Layer 5 of a small transformer language model trained on English Wikipedia (16 layers, counted from 0, width 128).
A neuron's activation on a vector x is SiLU(gate . x) times (in . x), where the dot is the dot product.

Input weights of the MLP neurons that the questions are about. A number n stands for (n - 500) times 0.00058.
n19 gate: 598 448 385 615 640 507 667 475 395 569 659 449 400 577 440 503 421 390 590 477 566 606 339 434 399 361 237 433 435 230 464 555 440 333 518 389 523 538 363 558 284 494 608 431 281 300 500 408 555 484 613 513 635 564 632 687 497 660 705 369 526 485 316 536 309 429 474 448 595 564 366 408 486 552 438 484 459 384 643 481 458 510 687 590 564 387 530 524 356 646 622 524 444 405 523 303 657 578 326 700 478 601 431 462 301 315 420 418 415 359 320 553 482 417 536 479 484 513 503 390 553 472 500 506 466 409 674 407
n21 gate: 426 703 459 787 438 460 555 558 270 552 382 342 410 447 709 555 510 583 396 500 356 225 429 585 630 510 474 569 448 716 275 670 692 553 344 540 530 611 667 690 361 564 327 694 897 331 345 378 892 607 519 510 437 461 413 592 360 547 541 258 680 456 629 575 495 603 899 759 349 429 220 492 484 792 639 323 510 145 500 443 411 877 662 560 541 449 390 588 540 420 539 739 810 455 334 571 575 509 638 383 620 652 428 22 554 634 450 414 573 733 416 695 307 766 529 685 406 713 345 516 528 265 418 173 374 439 490 650
n23 gate: 316 468 635 705 349 777 630 634 744 371 725 262 541 524 592 548 596 285 585 510 141 251 562 298 549 652 336 284 742 863 430 206 709 613 239 545 520 548 435 662 680 728 423 548 701 520 281 607 525 347 418 485 590 574 557 574 652 634 701 529 373 519 592 404 646 401 632 326 430 643 685 580 606 661 856 542 537 899 643 683 535 388 258 353 181 341 368 547 475 514 397 379 517 752 416 562 309 698 253 663 547 500 565 562 195 259 500 509 439 621 450 388 534 679 21 608 495 750 312 500 216 384 702 410 424 603 167 495
n50 gate: 500 534 335 614 610 567 507 765 642 662 446 452 654 500 457 372 525 543 642 142 621 479 583 557 590 429 493 510 507 424 636 727 387 497 444 560 417 624 465 386 462 626 689 442 544 461 475 706 517 490 219 557 530 361 777 611 610 514 438 532 396 479 312 607 529 621 621 411 637 572 743 582 716 412 807 488 426 568 477 412 345 541 626 611 409 434 589 585 376 610 517 418 467 397 483 642 688 555 534 643 589 551 448 622 324 567 479 448 612 537 454 486 507 694 451 473 365 636 602 611 639 672 618 413 754 504 601 396
n58 gate: 504 445 563 388 390 636 613 407 707 388 558 627 796 555 453 432 478 597 394 363 720 615 612 386 488 557 394 419 138 460 327 553 377 312 350 290 668 862 370 577 508 358 706 379 222 526 460 505 436 556 379 500 574 693 590 483 364 554 339 569 456 386 268 734 645 446 425 628 514 776 721 214 633 578 559 580 280 579 368 621 678 625 639 368 384 447 416 455 666 706 470 353 663 334 653 554 528 596 483 594 643 496 610 567 622 486 707 409 322 514 317 743 360 433 769 397 544 249 556 295 467 757 573 504 591 635 464 184
n98 gate: 382 303 775 551 549 453 423 577 519 637 534 359 500 440 583 444 598 617 523 489 572 663 412 666 418 428 602 450 553 515 450 227 650 750 457 404 540 458 511 407 608 408 249 435 397 727 500 452 405 511 390 356 276 479 389 468 381 716 478 461 333 524 549 300 582 452 395 511 405 529 232 497 610 414 590 625 688 548 732 472 557 477 379 438 673 533 507 534 604 609 518 696 509 651 543 780 438 731 510 405 608 570 450 452 862 485 554 481 397 417 722 529 517 569 561 542 561 297 527 673 490 481 409 449 422 622 372 465
n202 gate: 521 489 522 524 407 606 658 625 558 621 652 300 740 497 508 369 389 530 552 500 504 514 355 368 484 422 500 586 325 388 521 428 558 431 579 610 381 538 296 562 363 531 565 514 562 677 339 298 417 385 537 412 702 601 700 629 479 456 598 573 600 458 432 289 408 386 357 303 523 742 521 466 593 468 530 453 411 361 463 395 405 463 476 357 275 408 725 445 571 677 255 671 560 287 483 534 769 396 476 514 182 572 517 497 521 448 221 350 319 522 422 389 328 514 532 470 575 446 479 404 432 481 382 600 396 442 518 497
n241 gate: 228 447 507 699 570 507 396 608 500 634 466 520 591 521 594 516 562 379 580 458 464 715 555 435 589 304 561 322 326 485 382 547 381 557 416 449 511 465 407 377 748 361 441 320 537 605 613 456 437 504 400 705 409 344 559 358 580 562 566 563 689 505 545 394 410 519 344 557 438 368 271 529 432 460 534 659 772 731 582 725 687 332 559 693 411 671 547 632 522 602 708 345 570 605 543 503 437 768 549 539 503 426 561 572 504 624 318 257 457 356 435 460 354 606 353 446 460 365 515 647 517 489 408 360 398 537 419 620
n19 in: 562 484 574 485 482 513 616 330 429 485 402 659 579 406 416 433 371 459 460 503 434 585 407 302 379 456 418 366 271 646 590 668 582 583 358 517 373 327 484 617 539 642 632 410 670 500 633 298 543 472 617 469 533 494 648 660 591 604 596 513 472 568 461 588 692 529 273 529 637 455 342 603 697 488 516 453 290 407 491 650 410 517 464 614 625 503 449 422 431 707 485 595 423 556 515 551 609 529 328 383 383 542 510 434 481 444 364 641 300 569 488 560 421 449 376 574 365 563 410 631 527 470 552 538 465 416 615 408
n21 in: 403 491 441 543 294 459 659 487 319 566 574 396 310 500 606 461 516 652 478 764 451 397 412 718 417 533 362 721 581 687 641 727 488 572 341 489 620 678 638 492 547 411 328 735 832 590 277 359 696 416 492 508 453 424 344 448 389 512 525 317 554 546 433 727 585 470 768 547 402 425 305 480 646 708 555 364 504 355 643 406 561 803 685 574 508 364 434 406 426 284 440 818 732 557 486 383 686 594 642 396 699 454 460 414 504 581 331 440 534 791 398 529 578 658 723 701 451 664 493 462 480 337 396 411 419 538 304 652
n23 in: 425 458 651 559 384 633 323 614 834 246 737 338 392 613 520 684 657 224 566 400 250 334 564 343 356 746 298 156 775 635 355 257 483 530 405 666 541 543 465 574 702 513 527 619 678 567 208 500 565 539 424 549 730 705 555 618 567 721 718 548 348 566 470 478 491 555 558 463 482 559 690 578 528 620 662 478 542 862 597 670 500 556 354 320 354 257 293 468 496 387 539 402 519 545 466 547 278 590 230 574 504 505 705 564 301 384 500 519 500 588 345 487 649 604 218 652 652 589 443 472 449 622 578 382 328 715 210 461
n50 in: 406 523 320 707 623 617 517 729 639 739 483 368 577 550 508 331 474 598 634 218 632 423 552 591 714 372 416 524 565 600 561 662 426 443 328 445 290 635 413 451 514 583 657 430 567 402 437 423 447 529 198 634 504 475 811 589 639 573 507 479 302 549 451 636 602 643 680 355 488 563 648 456 794 594 629 431 450 531 362 343 225 573 560 563 422 463 629 504 413 558 340 420 488 423 447 642 662 517 465 632 412 537 388 545 391 557 562 384 537 477 478 515 614 537 457 469 273 542 568 637 590 500 482 315 727 440 470 372
n58 in: 348 587 513 496 524 662 454 381 688 472 496 560 588 629 414 404 563 431 413 382 546 458 534 496 424 508 330 546 292 357 373 308 548 569 377 404 466 707 335 676 528 361 598 325 262 662 320 537 395 655 350 421 465 614 619 528 683 571 318 503 479 247 268 671 633 406 341 669 456 757 792 199 609 570 772 565 431 524 563 560 554 776 440 387 589 519 513 539 475 637 649 365 504 566 468 512 626 409 396 614 667 445 567 547 587 431 776 589 312 556 492 642 288 693 677 292 517 413 342 383 528 731 492 836 645 709 513 387
n98 in: 487 468 706 430 487 493 423 571 644 598 437 515 426 516 602 612 665 568 553 278 480 598 497 661 520 352 574 484 493 537 549 253 519 611 599 634 639 493 596 448 510 388 240 529 414 697 480 533 389 467 503 367 377 477 373 428 396 608 602 478 490 507 471 285 614 307 352 521 516 480 427 508 514 453 462 694 584 545 664 411 523 528 442 476 555 562 288 514 453 664 650 745 523 530 558 557 417 742 519 454 715 680 668 353 603 556 369 584 441 437 633 665 464 375 622 511 607 545 576 598 526 370 389 456 362 716 367 376
n202 in: 552 535 483 544 375 311 451 450 582 500 229 452 453 481 414 406 507 494 490 494 393 550 625 630 445 370 458 451 566 439 601 359 609 526 586 311 423 553 543 380 561 484 401 490 537 646 540 500 448 494 449 566 409 338 429 269 533 244 385 497 246 586 417 584 517 479 550 576 304 358 490 474 503 639 748 530 313 541 572 341 503 668 420 687 503 445 450 559 517 569 587 455 494 719 475 428 295 646 494 689 463 554 328 421 500 517 477 712 709 483 487 590 466 597 451 415 350 408 430 711 411 490 422 622 453 578 476 248
n241 in: 391 493 496 568 610 454 322 481 412 470 459 775 493 600 336 626 737 295 613 434 557 608 536 539 266 368 583 497 478 366 535 474 379 629 470 728 388 527 486 662 655 423 449 520 434 650 615 516 479 542 463 671 541 577 500 318 489 602 405 524 762 691 473 482 378 522 299 429 705 380 458 696 478 525 378 527 589 684 537 435 447 455 754 662 449 655 532 567 400 547 746 493 512 418 547 463 438 578 586 535 570 547 742 480 440 686 439 595 427 440 482 680 515 507 648 473 525 599 551 653 650 507 444 426 298 635 565 566

Each question shows a token from some text and the vector x that enters the MLP there. A number n stands for (n - 500) times 0.0061.

"zi": 462 467 504 533 461 492 452 462 531 514 316 556 578 532 492 634 611 527 493 480 501 523 553 569 429 522 473 474 570 492 513 560 531 587 495 548 478 530 408 491 472 396 490 552 545 514 470 580 505 644 457 607 464 505 470 430 559 588 526 557 499 518 403 554 571 459 492 493 546 640 548 660 556 484 519 429 462 432 388 596 465 483 525 454 588 509 507 526 557 445 558 483 487 447 334 491 494 500 536 439 499 574 626 485 407 605 523 467 587 559 490 520 614 503 587 572 503 476 492 533 511 466 491 520 387 543 551 478
The neuron with the highest activation: n21

"Ju": 487 477 434 448 543 505 543 565 529 476 470 585 552 529 503 563 466 550 415 433 571 466 484 622 480 495 503 544 495 477 474 452 511 492 577 542 460 528 606 482 485 576 516 523 553 581 499 507 455 632 424 503 471 556 408 517 543 440 527 567 498 507 441 634 478 501 574 532 516 526 490 676 435 360 482 562 484 524 617 502 491 562 505 455 492 584 463 473 477 603 425 466 461 407 548 455 454 431 449 469 522 451 614 516 506 382 456 482 463 507 460 701 514 490 579 470 610 571 477 512 607 508 522 485 409 470 545 475
The neuron with the highest activation: n58

";": 426 571 483 498 471 488 517 531 432 561 547 477 509 501 491 509 494 485 499 458 468 534 461 563 334 457 461 521 567 447 574 544 441 520 587 527 497 490 479 499 473 541 449 516 533 549 513 510 480 549 588 577 599 498 493 470 547 491 485 587 500 630 526 411 471 535 492 461 527 389 460 686 398 461 478 701 483 587 497 495 526 546 497 476 505 559 517 510 526 613 478 509 506 448 465 513 536 490 516 535 474 476 605 545 482 528 453 612 390 546 550 618 300 506 508 497 540 581 537 506 502 508 444 498 469 530 489 460
The neuron with the highest activation: n241

"8": 528 508 497 481 457 490 549 473 563 528 419 561 618 516 490 375 537 555 510 531 562 483 516 401 512 476 503 458 435 499 600 644 430 434 505 522 491 482 494 521 468 541 544 503 550 471 517 417 431 481 353 570 493 538 496 464 580 496 500 463 601 492 488 511 522 361 498 465 563 500 478 725 485 451 450 358 573 527 340 512 493 542 497 507 480 531 492 559 479 581 518 469 444 465 456 495 556 436 499 513 486 637 624 531 482 543 515 499 451 531 480 542 472 514 551 518 514 509 649 519 470 513 578 455 604 449 499 455
The two highest activations, in order: n50, n23

" ": 491 507 497 477 467 499 549 528 469 471 463 554 460 532 492 389 520 493 496 493 507 506 527 458 436 390 518 459 481 504 536 397 510 490 416 524 526 504 551 509 466 464 506 539 483 519 520 472 514 489 481 479 490 538 518 502 534 466 500 485 592 572 400 513 494 552 492 507 538 496 502 673 504 500 482 468 481 535 451 522 454 497 476 434 543 582 492 527 456 502 528 500 321 482 520 458 536 464 475 502 460 456 557 489 492 494 483 517 477 492 514 626 375 500 534 477 518 535 506 510 424 544 456 449 437 500 583 500
The most active neuron and its activation: n19, at about 0.037

" |": 520 500 486 491 500 511 533 514 470 594 468 524 476 466 491 444 514 521 501 499 487 507 484 519 430 500 460 496 490 504 490 504 475 525 533 528 490 507 481 503 485 500 506 504 511 503 513 531 520 516 498 495 507 510 499 412 482 480 492 529 491 594 495 552 509 518 480 498 535 480 509 673 489 470 501 761 484 620 503 457 475 501 497 473 490 511 548 568 467 531 490 478 450 446 510 497 515 458 491 519 541 472 640 492 544 481 492 616 532 520 550 523 498 501 500 497 455 585 483 508 568 526 487 459 465 515 496 490
The most active neuron and its activation: n21, at about 0.03

" Lake": 541 446 502 510 514 533 441 501 554 506 326 578 445 498 495 581 463 419 455 485 489 431 522 509 332 574 504 395 544 479 457 454 524 440 476 537 476 590 491 442 413 481 483 516 479 478 529 527 461 533 369 468 491 507 529 555 533 489 548 609 459 366 539 530 542 509 511 510 562 496 593 699 477 394 485 388 455 646 606 499 496 548 508 545 448 552 504 505 523 582 560 490 491 558 450 516 533 423 464 511 553 527 641 562 438 440 443 537 422 463 461 423 457 421 553 535 492 607 691 497 465 492 528 497 502 497 449 481
The neuron with the highest activation: n23

",": 542 512 506 503 548 543 594 518 449 479 417 524 531 566 495 421 514 510 510 500 480 511 508 476 451 493 542 471 492 476 521 463 474 486 743 512 499 490 509 553 447 469 483 495 502 504 502 497 532 522 484 496 498 480 450 486 564 491 477 510 477 610 440 470 417 458 497 494 545 461 440 756 505 477 503 710 449 559 533 478 445 536 498 467 465 539 498 471 463 581 491 498 503 532 574 493 510 485 550 530 469 533 635 501 468 508 453 628 517 538 503 569 249 491 628 485 533 479 567 482 423 497 467 506 442 518 416 386
The neuron with the highest activation: n202

"un": 558 356 515 503 484 497 453 522 538 456 596 516 463 491 493 525 561 527 559 477 487 398 471 518 522 538 546 578 545 510 570 408 493 501 570 513 509 485 553 431 514 473 472 465 502 539 478 451 483 667 529 406 535 523 482 433 460 632 430 479 436 429 568 584 476 516 454 493 612 567 522 626 528 503 441 545 574 406 451 582 378 530 468 489 513 524 568 499 459 447 592 539 482 385 526 468 490 488 460 480 657 610 617 538 461 521 456 484 546 467 501 601 352 477 524 521 508 524 590 501 610 522 528 555 511 476 580 499
Which three neurons fire most, strongest first? n98, n202, n21

" first": 572 581 487 493 540 490 481 398 539 479 505 579 558 452 492 502 485 470 455 561 545 481 541 601 359 478 574 474 526 528 466 441 456 529 417 475 518 501 524 521 436 378 429 544 513 461 515 428 556 479 490 532 494 538 568 514 447 467 500 469 493 673 551 552 456 384 489 450 540 522 632 756 503 400 498 586 560 351 539 511 502 513 574 469 520 649 580 593 513 545 476 483 516 517 537 447 476 516 475 471 431 596 613 606 511 595 427 489 653 485 529 527 339 549 517 502 490 618 349 470 474 503 581 539 533 452 487 475
The neuron with the highest activation: n23

"–": 556 480 469 497 530 509 577 432 439 462 393 583 550 430 491 365 540 445 513 481 445 510 473 521 450 482 499 517 494 431 572 471 429 533 459 487 531 561 500 544 556 491 459 535 512 452 514 465 461 573 421 515 457 535 522 506 489 523 504 558 538 531 595 480 464 542 449 466 521 349 349 851 477 526 426 546 534 509 541 477 374 477 489 466 460 573 462 409 464 427 504 437 490 470 469 448 489 450 484 604 542 473 648 526 476 500 461 553 552 544 489 445 506 424 397 512 546 531 531 564 440 533 524 534 527 567 608 570
The neuron with the highest activation: n58

"\n": 542 501 485 497 464 531 478 465 506 483 527 648 552 453 494 479 493 499 492 502 488 469 470 532 412 520 489 451 449 469 466 556 496 530 576 547 496 523 332 555 481 514 481 541 448 506 502 488 486 583 359 522 504 556 517 480 460 485 523 537 454 614 461 459 514 590 465 506 540 504 372 766 489 527 493 627 562 486 508 485 442 502 505 461 490 446 424 532 502 605 506 491 376 439 474 453 507 439 503 471 531 514 462 491 548 520 498 600 483 551 522 531 434 496 543 528 499 628 414 488 538 518 459 543 460 486 528 473
The two highest activations, in order: n19, n21

"),": 528 509 518 444 489 513 594 486 523 479 315 529 531 536 492 544 498 508 510 535 492 554 464 496 532 508 501 546 491 501 522 406 484 464 581 540 518 504 494 524 438 492 417 461 487 517 487 524 477 559 396 572 474 469 442 551 532 455 484 562 512 555 351 465 363 398 480 488 513 457 485 829 494 438 527 636 393 572 456 489 469 522 521 471 476 546 495 490 468 621 456 491 492 463 423 536 525 494 540 548 532 482 588 466 401 533 443 624 557 560 542 519 242 543 604 475 533 627 489 473 473 490 454 472 402 530 516 416
The neuron with the highest activation: n202

"ve": 480 534 463 502 580 490 386 492 411 477 292 530 519 640 499 566 508 428 529 485 501 509 472 540 488 544 438 359 472 436 645 545 564 465 476 560 468 512 550 550 512 539 530 349 473 459 495 549 437 445 479 499 473 537 515 535 453 560 513 623 496 554 448 548 553 449 502 497 547 408 497 631 465 407 498 562 548 522 372 593 389 628 495 551 549 572 441 500 512 461 594 503 510 450 590 423 472 453 480 601 569 577 633 541 470 497 547 506 504 439 518 586 490 511 545 471 484 577 709 522 591 482 532 461 488 510 560 569
The neuron with the highest activation: n241

" day": 509 529 498 532 530 522 421 543 521 518 469 598 466 536 495 521 509 381 497 579 539 475 468 575 370 507 598 531 497 471 603 348 511 420 456 489 496 537 470 504 425 486 546 421 519 500 484 489 425 389 591 512 553 481 551 498 443 484 449 663 532 650 456 509 451 550 444 491 562 477 511 600 500 437 474 508 549 485 517 574 526 405 508 560 419 439 590 542 466 465 569 455 484 531 704 455 479 481 518 500 455 611 615 484 426 541 480 546 471 527 443 430 452 450 543 571 476 672 563 489 568 517 505 363 484 473 620 454
Which three neurons fire most, strongest first? n241, n21, n58

" of": 466 515 505 476 488 493 426 467 486 453 398 578 475 511 495 584 528 549 490 458 612 503 504 506 480 521 507 547 502 510 510 525 494 485 402 509 503 521 444 547 437 488 513 517 462 440 492 357 487 493 435 538 483 517 541 479 559 511 453 517 456 602 485 523 455 493 447 532 551 338 407 824 537 514 422 771 546 570 474 487 457 465 530 492 526 567 476 474 545 538 467 477 506 453 432 480 499 402 531 465 505 567 633 494 492 416 488 535 428 463 525 524 447 485 439 474 432 469 631 530 533 491 502 428 510 529 525 427
Which three neurons fire most, strongest first? n241, n21, n23

" water": 519 471 518 491 524 519 509 492 449 496 538 542 470 469 495 573 577 431 468 528 507 497 501 582 554 516 516 391 544 476 496 461 562 461 348 495 461 509 548 524 410 529 522 407 486 524 534 450 518 495 434 431 544 489 549 562 510 547 475 615 489 560 505 545 479 516 479 535 572 498 558 627 474 403 467 454 410 487 539 483 420 483 499 490 530 502 512 566 489 586 564 530 490 638 257 432 570 429 482 422 443 508 662 499 430 531 622 556 394 556 503 527 303 452 649 542 483 631 561 496 456 480 468 468 471 550 539 591
The neuron with the highest activation: n19

"-": 500 485 475 462 484 466 529 452 492 460 397 588 540 458 493 526 514 526 501 467 451 525 485 474 494 464 512 515 516 439 474 443 379 494 439 548 495 492 475 508 572 533 454 460 510 428 480 512 434 602 446 500 518 539 495 498 476 497 488 607 507 515 485 488 443 534 475 501 557 558 511 767 518 480 489 773 560 547 497 488 508 486 490 515 507 482 486 550 453 508 501 498 435 532 472 477 511 485 523 525 566 443 624 465 497 476 509 573 440 543 463 430 468 498 565 532 487 598 491 488 396 504 528 447 543 480 591 576
The most active neuron and its activation: n241, at about 0.11

"BC": 527 492 506 485 448 499 503 375 568 495 391 574 553 479 496 523 458 511 494 509 552 555 504 411 415 576 492 449 508 465 389 604 476 458 476 511 468 541 556 538 526 432 486 531 507 578 505 504 506 526 424 519 478 526 470 534 505 513 501 496 517 473 406 526 501 448 464 481 561 414 494 629 502 439 395 383 483 494 386 530 521 461 480 548 447 514 454 551 503 473 557 503 502 468 514 486 570 424 525 503 430 549 677 513 496 455 532 574 321 442 516 415 293 453 580 456 493 602 652 518 471 531 460 614 524 417 558 414
The neuron with the highest activation: n58

" battle": 585 455 502 514 503 500 488 480 463 529 543 648 447 476 498 568 480 432 463 573 514 462 447 434 534 493 510 471 499 482 447 506 544 385 526 492 497 533 449 477 494 475 512 429 503 514 517 558 472 573 476 343 574 493 482 473 579 491 451 620 507 707 395 488 315 581 478 499 593 473 509 509 545 416 476 517 479 462 466 459 496 518 537 496 533 553 504 509 485 636 514 497 528 571 502 449 512 400 470 538 546 480 622 512 458 460 437 523 484 494 405 402 342 425 553 495 448 646 382 510 508 551 496 512 512 501 511 492
The neuron with the highest activation: n19